Layer 3 of a small transformer language model trained on English Wikipedia (11 layers, counted from 0, width 64).
A neuron adds its activation times its output weights to the MLP's output. To switch it off is to set its activation to zero at one token and run the rest of the model.

Output weights of the MLP neurons that the questions are about. A number n stands for (n - 500) times 0.0029.
n6: 381,624,620,456,529,584,725,371,818,634,760,606,979,423,523,733,368,546,375,515,654,523,692,515,526,493,286,680,414,877,366,441,492,421,477,261,256,735,415,374,676,563,562,592,620,520,425,461,642,474,773,593,466,414,310,403,282,564,541,429,415,433,307,388
n9: 577,460,659,585,650,520,698,323,340,611,549,472,602,429,377,384,422,505,489,467,376,569,735,534,673,394,702,298,270,338,574,439,572,202,539,677,345,501,495,282,485,448,441,566,298,490,190,582,385,409,498,548,451,513,486,672,570,343,555,467,456,589,450,391
n26: 439,293,510,469,433,516,298,454,553,474,560,441,477,518,415,405,543,547,503,485,449,451,326,427,331,357,564,615,477,792,651,544,547,500,587,534,543,567,459,554,657,590,501,492,385,662,696,578,456,740,490,408,649,485,502,374,579,503,558,415,490,434,675,391
n33: 677,487,402,520,513,500,543,322,607,350,244,423,627,372,384,538,483,531,501,788,508,455,576,498,417,512,462,599,429,533,717,587,517,399,459,400,422,733,613,435,564,488,590,426,825,428,411,177,531,494,633,498,409,443,433,571,455,474,645,439,407,310,538,569
n63: 366,326,477,555,534,421,621,467,327,441,662,498,366,378,492,558,661,394,554,460,444,545,401,416,402,437,397,504,554,317,629,533,496,498,477,528,570,600,618,479,613,491,555,772,311,421,283,680,196,546,554,621,485,507,588,577,396,365,504,426,496,395,547,620
n82: 452,765,561,532,427,630,477,496,611,462,491,500,630,475,510,273,739,705,502,483,432,569,425,404,458,418,384,367,471,616,298,554,517,541,556,367,621,444,290,530,455,422,548,626,562,436,271,506,427,491,457,365,492,435,451,599,565,491,494,571,517,374,300,548
n90: 644,622,474,375,467,472,459,565,466,458,813,524,278,425,540,453,439,562,645,545,634,371,649,511,498,439,438,491,468,482,694,569,499,399,540,530,634,630,625,518,545,494,453,502,601,598,586,400,411,556,247,427,578,430,507,626,450,580,688,436,484,377,739,541
n98: 457,565,607,326,703,719,610,536,460,572,451,583,554,407,434,506,538,533,475,410,482,537,455,446,566,460,510,689,575,275,469,539,327,410,554,403,565,462,544,518,337,513,500,477,468,572,409,499,543,339,591,584,538,548,531,577,402,481,440,180,358,665,452,483
n106: 518,379,623,547,530,464,582,567,523,429,426,485,522,386,502,505,598,463,684,536,521,600,524,544,503,484,485,456,497,364,429,598,472,634,671,365,606,553,463,516,492,348,492,530,461,513,559,760,476,314,332,487,458,433,381,381,416,260,411,503,442,446,613,537
n120: 591,334,474,484,569,471,442,409,358,407,553,573,403,757,642,654,666,559,359,619,607,585,569,574,529,660,506,465,424,466,439,601,396,524,615,606,576,518,337,432,677,441,154,618,460,523,446,546,411,350,670,459,402,569,470,549,762,565,466,410,547,442,418,483
n126: 562,517,423,442,516,525,344,554,363,477,545,380,573,733,489,593,479,452,582,566,311,578,335,459,446,461,698,393,720,558,629,348,657,403,525,499,417,484,475,669,543,576,457,474,456,400,511,676,509,522,609,472,491,606,494,434,652,544,663,503,427,528,441,398
n127: 290,695,448,409,566,422,559,507,481,542,425,481,357,430,512,508,644,596,472,497,518,731,578,507,516,645,595,350,478,573,349,436,596,372,473,287,347,471,703,406,517,396,524,541,413,361,381,489,283,600,686,504,290,384,548,462,472,504,452,561,451,301,521,518
n133: 616,486,533,307,553,475,515,346,641,441,659,414,557,370,641,336,421,536,532,473,702,609,605,619,593,410,633,328,467,800,409,561,513,354,513,411,547,675,354,499,390,537,655,540,530,473,349,361,372,511,437,395,659,760,410,522,435,575,522,575,566,547,282,417
n154: 544,442,434,318,450,481,599,593,428,545,478,634,527,426,425,511,504,605,545,420,524,585,535,570,511,501,426,496,639,316,399,412,480,591,472,455,425,526,653,568,437,678,710,393,389,415,362,654,345,562,565,544,448,350,594,453,405,461,453,404,344,451,394,349
n158: 473,650,499,342,623,479,549,740,335,707,513,496,501,558,578,402,438,438,476,494,540,578,310,306,571,582,334,319,668,424,731,349,533,433,543,576,259,660,479,465,555,475,718,478,453,494,708,534,430,554,478,507,583,572,442,649,578,395,507,432,390,550,548,605
n159: 508,339,423,582,556,592,550,369,479,639,558,507,433,623,597,577,602,447,473,410,478,352,465,514,252,597,592,782,524,745,446,329,692,420,565,427,512,630,360,374,459,566,394,470,543,292,399,373,522,487,475,428,766,444,537,680,338,714,560,471,589,437,401,538

Each question names a token from some text and the token that comes next. It shows the activations a of the neurons there, in the order above. A number n stands for (n - 500) times 0.034.

Then comes g, the gradient of the next token's log-probability with respect to the MLP's output, scaled to length 1. A neuron's effect is roughly proportional to its activation times (output weights . g). A number n stands for (n - 500) times 0.00092.

"ream", then "er"
a: 490,514,505,503,499,503,509,500,499,505,512,504,498,497,575,499
g: 599,399,692,563,670,372,659,590,683,366,299,363,471,597,413,300,428,478,595,682,651,248,608,342,379,556,374,417,584,367,372,478,474,458,573,761,519,525,642,457,627,563,689,302,352,627,498,468,583,575,306,556,588,536,375,620,407,577,685,116,428,258,667,585
Switching off which neuron hurts the next token most? n158

"ag", then " team"
a: 494,478,501,506,501,485,499,495,453,483,501,511,502,518,490,481
g: 291,383,574,658,463,438,731,305,814,446,371,503,634,288,575,486,515,437,508,559,369,378,531,360,470,519,408,178,572,383,696,421,302,510,585,289,582,437,422,815,219,570,378,483,447,497,574,418,621,355,449,175,396,473,591,439,631,535,348,493,455,463,423,684
Which neuron, switched off, raises the next token's probability most? n106

" hosted", then " by"
a: 494,499,504,568,498,497,509,506,509,526,467,507,503,489,502,513
g: 414,598,561,491,541,625,222,623,383,553,563,386,589,422,316,747,546,403,454,278,548,587,753,447,357,576,404,695,519,349,454,595,531,424,328,377,629,507,488,594,398,464,513,644,637,440,693,375,559,443,535,848,593,496,167,593,473,637,883,469,458,578,427,303
Switching off which neuron hurts the next token most? n33

" was", then " then"
a: 509,489,537,511,496,502,500,499,498,516,493,590,499,497,515,505
g: 237,429,590,468,617,585,538,616,469,746,476,413,463,349,486,503,437,585,430,369,653,370,375,423,490,573,270,200,673,434,646,598,625,347,900,582,292,311,634,444,401,511,428,494,345,463,660,496,514,550,544,189,385,499,657,478,624,477,390,595,317,289,677,526
Which two neurons, each switched off alone, lower its probability most, in order? n127, n158

"ian", then " J"
a: 500,495,511,497,498,499,504,431,500,478,503,517,512,479,498,499
g: 467,519,492,575,319,411,568,388,336,427,307,311,432,686,501,549,551,513,693,359,217,590,617,883,447,392,588,525,756,764,725,557,525,621,637,417,590,453,348,404,403,725,409,636,385,614,720,491,541,497,607,461,496,622,282,334,610,391,556,576,467,548,459,750
Switching off which neuron hurts the next token most? n98

" of", then " André"
a: 500,501,501,515,495,532,500,501,500,495,509,525,496,499,514,509
g: 405,451,596,439,902,526,615,371,516,435,620,475,379,803,445,317,577,605,602,461,448,647,425,478,469,612,518,694,243,550,593,424,567,501,771,544,364,556,524,632,677,529,544,669,589,685,561,456,530,433,590,690,735,691,607,406,773,427,697,230,356,539,450,527
Switching off which neuron hurts the next token most? n158

" ", then "19"
a: 490,497,503,497,517,500,502,496,502,497,477,503,511,459,499,489
g: 354,320,442,473,595,848,558,543,599,566,510,481,739,730,549,501,506,829,319,467,615,580,647,526,758,563,588,660,629,602,478,583,344,545,434,590,325,345,401,540,362,317,447,425,700,656,593,190,645,465,328,422,486,521,735,532,473,662,299,450,485,568,503,620
Switching off which neuron hurts the next token most? n154

",", then " the"
a: 451,502,502,558,503,501,504,499,497,500,474,536,506,491,504,487
g: 522,350,459,586,511,325,522,446,789,839,258,570,377,283,240,549,568,501,551,405,432,331,515,448,360,276,610,564,694,529,515,495,513,361,339,452,416,644,516,418,516,271,239,594,520,607,356,447,517,694,471,379,376,408,344,545,267,310,505,592,553,674,724,397
Which neuron, switched off, raises the next token's probability most? n6

" box", then "ing"
a: 491,517,498,499,507,502,500,501,498,479,510,496,500,507,496,529
g: 289,274,741,399,485,505,571,351,424,319,566,447,460,710,531,474,524,219,373,459,712,333,476,329,316,684,429,467,379,631,468,588,743,446,466,450,612,547,391,492,538,723,383,569,285,410,285,474,332,537,562,509,516,388,443,747,324,439,699,257,384,700,517,653
Switching off which neuron hurts the next token most? n159

" historian", then " Stephen"
a: 492,498,446,492,499,520,497,503,514,523,521,508,499,510,499,502
g: 464,432,488,515,501,465,668,248,584,509,685,465,555,648,561,486,547,320,521,496,408,327,682,500,413,351,140,515,639,486,510,433,441,613,676,537,391,843,534,597,666,416,351,745,670,602,514,354,305,427,659,547,639,760,547,424,497,576,331,275,563,668,760,440
Switching off which neuron hurts the next token most? n120

" nominated", then " for"
a: 487,496,499,508,494,619,499,496,505,513,491,574,488,496,500,496
g: 419,559,634,731,400,807,524,635,558,442,309,598,466,650,508,313,504,438,325,720,520,427,763,348,484,691,396,532,411,594,747,534,516,550,284,312,645,519,342,525,425,637,481,527,439,449,526,225,596,428,794,545,749,497,643,626,657,306,651,394,512,478,369,545
Switching off which neuron hurts the next token most? n82

" as", then " BBC"
a: 502,502,500,627,501,502,512,501,501,503,492,493,499,485,508,506
g: 544,621,496,470,195,705,536,510,624,659,341,550,676,131,586,398,370,536,652,512,688,363,758,381,664,331,246,453,729,596,666,454,299,397,514,545,553,548,551,443,366,557,361,424,298,417,625,381,426,538,612,399,389,654,334,655,566,486,555,304,599,431,574,386
Switching off which neuron hurts the next token most? n33

"ud", then " with"
a: 482,490,505,500,486,512,502,499,505,490,500,495,488,501,496,491
g: 305,309,478,791,356,791,387,426,548,511,366,474,659,584,418,216,778,457,439,435,498,437,624,435,373,316,548,431,642,361,302,732,223,626,600,580,494,643,555,639,595,318,428,521,423,426,517,395,402,378,495,449,604,353,610,290,514,575,443,565,680,512,264,634
Switching off which neuron hurts the next token most? n82

" had", then " a"
a: 492,480,497,519,498,500,495,468,488,503,496,470,500,491,502,505
g: 460,458,439,359,756,306,646,596,599,548,752,431,508,603,296,593,586,487,477,579,600,748,569,558,224,387,364,435,609,313,273,576,617,622,434,564,516,595,585,311,425,489,286,552,402,525,661,341,300,807,384,568,368,448,349,562,633,286,599,554,503,563,728,317
Which neuron, switched off, raises the next token's probability most? n127

"19", then "79"
a: 487,501,511,481,447,500,505,500,507,502,499,494,498,496,497,513
g: 367,506,701,441,339,565,525,546,322,528,455,325,808,557,449,444,558,673,408,335,682,434,448,432,702,478,483,571,594,403,694,685,697,380,458,491,574,449,466,425,236,593,505,392,711,262,784,504,759,345,526,507,420,593,314,352,385,719,485,731,606,604,635,416
Switching off which neuron hurts the next token most? n63

"od", then "cast"
a: 490,525,500,499,513,498,510,499,500,494,498,503,490,513,501,491
g: 532,613,138,554,558,492,423,570,765,515,173,321,474,324,531,310,410,563,330,505,546,457,473,478,421,213,475,574,362,417,667,175,730,440,334,674,448,433,424,317,569,559,539,342,474,264,365,350,431,429,486,336,603,515,325,501,527,584,443,488,282,568,497,416
Which neuron, switched off, raises the next token's probability most? n63

" and", then " refused"
a: 515,492,505,506,503,496,523,503,500,498,506,469,523,497,508,508
g: 346,644,847,448,439,396,524,310,619,442,586,525,655,441,666,513,452,655,644,672,658,403,523,600,645,517,447,678,266,531,566,373,418,478,821,520,301,630,448,364,670,424,620,523,595,654,456,641,801,370,620,500,424,453,414,724,498,770,373,394,473,424,340,373
Which two neurons, each switched off alone, lower its probability most, in order? n6, n133

"l", then "antic"
a: 496,518,506,503,506,488,499,491,500,496,499,507,504,489,503,507
g: 242,493,592,628,536,390,427,766,492,438,351,383,515,378,489,294,440,294,488,695,620,363,674,540,432,462,542,573,590,362,340,418,274,403,437,607,543,503,485,601,240,73,663,679,706,518,571,443,496,590,444,509,409,417,427,573,667,437,711,365,760,667,425,473
Switching off which neuron hurts the next token most? n154

" until", then " December"
a: 547,501,487,530,505,497,501,496,490,497,508,507,682,490,508,521
g: 459,538,374,585,366,497,488,516,426,489,494,676,818,165,467,658,357,492,485,632,593,504,550,577,588,317,339,719,694,412,671,489,558,703,540,525,574,716,418,443,703,262,591,529,778,271,576,658,584,137,558,455,313,560,546,475,606,554,519,335,414,459,512,457
Switching off which neuron hurts the next token most? n6

"-c", then "ard"
a: 492,524,484,513,506,508,529,498,497,492,500,512,488,484,500,496
g: 379,662,693,400,419,511,487,480,489,381,807,400,435,557,644,174,384,646,564,793,605,726,434,538,777,649,269,711,247,653,547,230,607,434,526,413,401,459,475,602,446,525,506,460,404,631,562,423,513,640,671,378,668,439,469,488,419,313,528,577,296,505,427,459
Switching off which neuron hurts the next token most? n90

" her", then " content"
a: 495,480,504,639,501,510,495,450,500,515,502,708,516,493,503,495
g: 583,503,314,869,444,297,391,420,342,419,435,414,556,468,309,596,464,374,307,592,407,261,334,605,565,446,357,404,539,665,397,392,516,234,425,377,612,305,541,711,518,601,609,271,358,659,296,572,497,422,459,350,480,496,608,287,574,546,696,261,300,442,527,546
Which two neurons, each switched off alone, lower its probability most, in order? n33, n98

" Em", then "ir"
a: 495,593,498,506,498,505,503,501,499,553,502,504,505,487,496,502
g: 561,544,509,390,347,536,491,273,558,418,621,515,455,574,328,236,551,470,516,466,417,274,445,348,528,752,230,329,356,519,521,612,419,519,498,694,608,564,422,636,806,511,617,757,556,566,576,480,728,409,423,821,350,611,578,499,526,434,292,662,795,638,539,540
Which neuron, switched off, raises the next token's probability most? n9

" Later", then " that"
a: 496,488,497,508,488,499,498,503,506,505,500,541,549,486,499,518
g: 584,672,556,590,733,308,468,427,422,781,557,408,463,497,381,545,561,491,358,567,729,444,612,614,188,319,619,483,714,241,411,546,707,578,440,435,325,567,601,443,402,363,522,445,341,610,583,618,449,757,563,525,523,532,251,720,203,682,624,418,634,537,476,472
Switching off which neuron hurts the next token most? n127

" done", then " to"
a: 490,495,492,507,500,507,508,498,506,461,464,500,500,487,501,512
g: 471,634,665,580,679,713,484,281,545,605,647,469,489,369,515,741,655,554,443,548,784,425,673,386,623,566,642,356,289,628,599,632,457,427,526,466,670,587,238,578,379,498,738,721,620,587,479,568,607,404,514,503,400,391,294,492,517,354,537,195,437,385,375,784
Switching off which neuron hurts the next token most? n126

"rest", then "le"
a: 491,499,513,520,503,503,501,494,498,504,494,500,489,479,491,524
g: 524,492,359,467,581,336,462,523,674,544,541,619,572,622,530,496,491,526,514,524,511,338,519,222,352,420,559,557,364,433,634,638,287,709,446,306,651,638,475,520,695,397,723,396,490,464,513,303,673,530,576,232,546,535,535,584,531,579,706,24,276,353,723,621
Switching off which neuron hurts the next token most? n33

" in", then " her"
a: 500,516,500,542,500,505,503,506,499,497,592,511,498,500,506,499
g: 445,428,571,500,365,594,426,348,384,375,359,493,709,652,408,562,617,770,606,454,459,538,687,495,252,731,809,674,535,560,292,470,245,377,715,530,426,408,520,386,354,471,643,488,480,504,341,740,459,709,610,417,527,699,374,331,511,441,413,502,520,756,473,278
Switching off which neuron hurts the next token most? n126

".", then " Jones"
a: 606,494,504,601,463,465,524,499,501,500,505,498,638,495,508,512
g: 498,405,579,519,517,508,324,494,719,294,545,334,277,651,444,223,263,671,475,861,464,483,525,570,611,328,522,475,540,532,525,527,489,339,558,476,587,428,354,735,350,413,489,292,528,566,247,698,495,616,381,446,715,650,590,579,670,428,402,257,678,658,449,385
Switching off which neuron hurts the next token most? n133

"le", then "as"
a: 502,555,503,506,503,499,510,500,489,483,500,499,506,503,498,513
g: 549,702,504,666,672,614,639,576,501,536,267,342,537,672,562,427,627,690,409,458,515,233,755,351,419,109,471,398,696,536,311,524,351,526,670,531,462,316,693,525,316,317,535,676,517,633,432,631,668,497,667,558,505,431,543,257,541,527,537,329,502,561,335,502
Switching off which neuron hurts the next token most? n9

".", then " Later"
a: 578,495,499,701,486,467,501,503,497,499,498,499,634,489,508,512
g: 707,414,733,499,307,305,469,503,454,503,553,345,649,333,535,556,642,623,437,366,627,361,520,472,900,629,553,584,468,573,636,261,432,637,607,651,396,580,478,582,503,771,560,587,672,533,625,659,750,384,633,458,490,697,317,269,378,552,413,488,283,383,403,492
Switching off which neuron hurts the next token most? n6

",", then " E"
a: 523,499,499,536,490,500,499,495,498,500,482,506,563,483,511,508
g: 404,490,768,489,518,640,622,615,454,381,761,672,833,656,501,757,440,566,568,506,579,411,452,361,485,683,401,769,248,484,609,314,525,419,594,397,478,573,597,589,713,354,768,526,477,389,265,506,521,581,606,481,521,356,516,347,765,465,640,398,483,310,449,478
Switching off which neuron hurts the next token most? n6

" P", then "ie"
a: 488,579,497,490,504,493,495,496,498,518,506,502,497,498,499,495
g: 387,410,669,475,469,687,566,561,553,456,671,513,346,600,489,702,600,615,558,266,488,555,520,529,229,665,256,660,463,411,534,423,520,446,534,488,500,454,469,473,376,444,711,501,537,721,445,783,183,717,353,241,642,658,319,546,291,400,521,231,692,460,448,515
Switching off which neuron hurts the next token most? n33

" w", then "rest"
a: 500,491,567,502,506,534,499,500,503,504,502,487,495,492,514,506
g: 554,649,564,466,646,262,439,561,463,652,733,461,233,595,511,605,340,400,422,323,535,489,755,510,768,465,548,313,528,552,518,355,534,819,697,384,451,615,369,648,419,479,521,262,520,672,417,461,405,648,336,285,207,514,454,635,516,460,435,541,637,259,412,436
Which neuron, switched off, raises the next token's probability most? n26

" high", then " school"
a: 496,499,502,573,496,511,505,505,503,503,513,511,529,502,495,503
g: 555,579,365,625,294,620,688,435,560,439,353,629,577,337,734,369,283,803,563,597,471,610,535,497,617,422,270,584,431,407,486,599,418,597,654,629,458,663,371,775,273,566,366,331,402,485,376,512,208,505,354,534,517,530,613,348,764,445,318,545,703,521,585,371
Switching off which neuron hurts the next token most? n133

" from", then " League"
a: 509,509,502,515,495,497,500,499,500,497,501,508,522,500,497,518
g: 359,695,409,265,404,554,507,619,568,352,455,615,658,487,518,584,445,466,607,462,210,509,467,428,373,272,150,321,548,434,718,527,401,641,407,666,419,707,485,701,207,513,576,712,391,487,517,453,687,568,320,456,535,534,588,593,509,332,637,418,766,290,555,451
Which neuron, switched off, raises the next token's probability most? n159

" and", then " fl"
a: 512,498,506,501,502,494,509,501,500,495,502,464,504,497,508,508
g: 345,506,361,497,361,512,390,375,552,333,684,535,485,391,711,667,501,528,524,707,455,459,460,543,652,702,707,894,526,596,530,448,614,527,292,633,461,523,279,194,542,273,415,612,663,395,795,494,559,517,605,690,633,590,373,774,421,528,506,444,588,590,530,450
Switching off which neuron hurts the next token most? n127

"h", then "ill"
a: 496,559,496,495,508,505,503,493,498,491,505,497,501,493,504,502
g: 535,518,453,633,420,570,477,551,474,463,707,578,444,417,787,597,82,553,337,713,626,435,520,578,513,650,424,555,524,286,608,387,493,598,308,506,544,474,566,570,552,515,456,683,614,448,698,417,725,535,627,639,802,587,727,497,585,492,632,365,853,662,608,390
Which neuron, switched off, raises the next token's probability most? n9

"ween", then " "
a: 507,555,490,496,489,502,504,509,521,508,507,497,502,499,499,502
g: 513,451,632,795,224,816,569,439,691,606,554,624,684,605,482,395,514,529,508,546,662,255,664,441,458,558,314,509,779,472,669,664,625,327,583,562,228,623,543,401,584,561,439,478,477,513,604,489,638,404,685,493,342,485,338,593,648,451,673,288,676,310,520,469
Switching off which neuron hurts the next token most? n9

".", then " His"
a: 696,495,500,667,471,471,518,500,499,500,479,508,697,491,509,513
g: 784,524,504,540,364,625,340,498,669,315,551,411,604,835,529,545,410,710,339,495,498,494,507,606,563,502,364,654,495,392,583,409,514,673,715,532,522,795,740,734,387,746,480,504,601,568,517,527,346,747,250,581,626,584,481,519,388,596,629,643,698,527,670,426
Which neuron, switched off, raises the next token's probability most? n6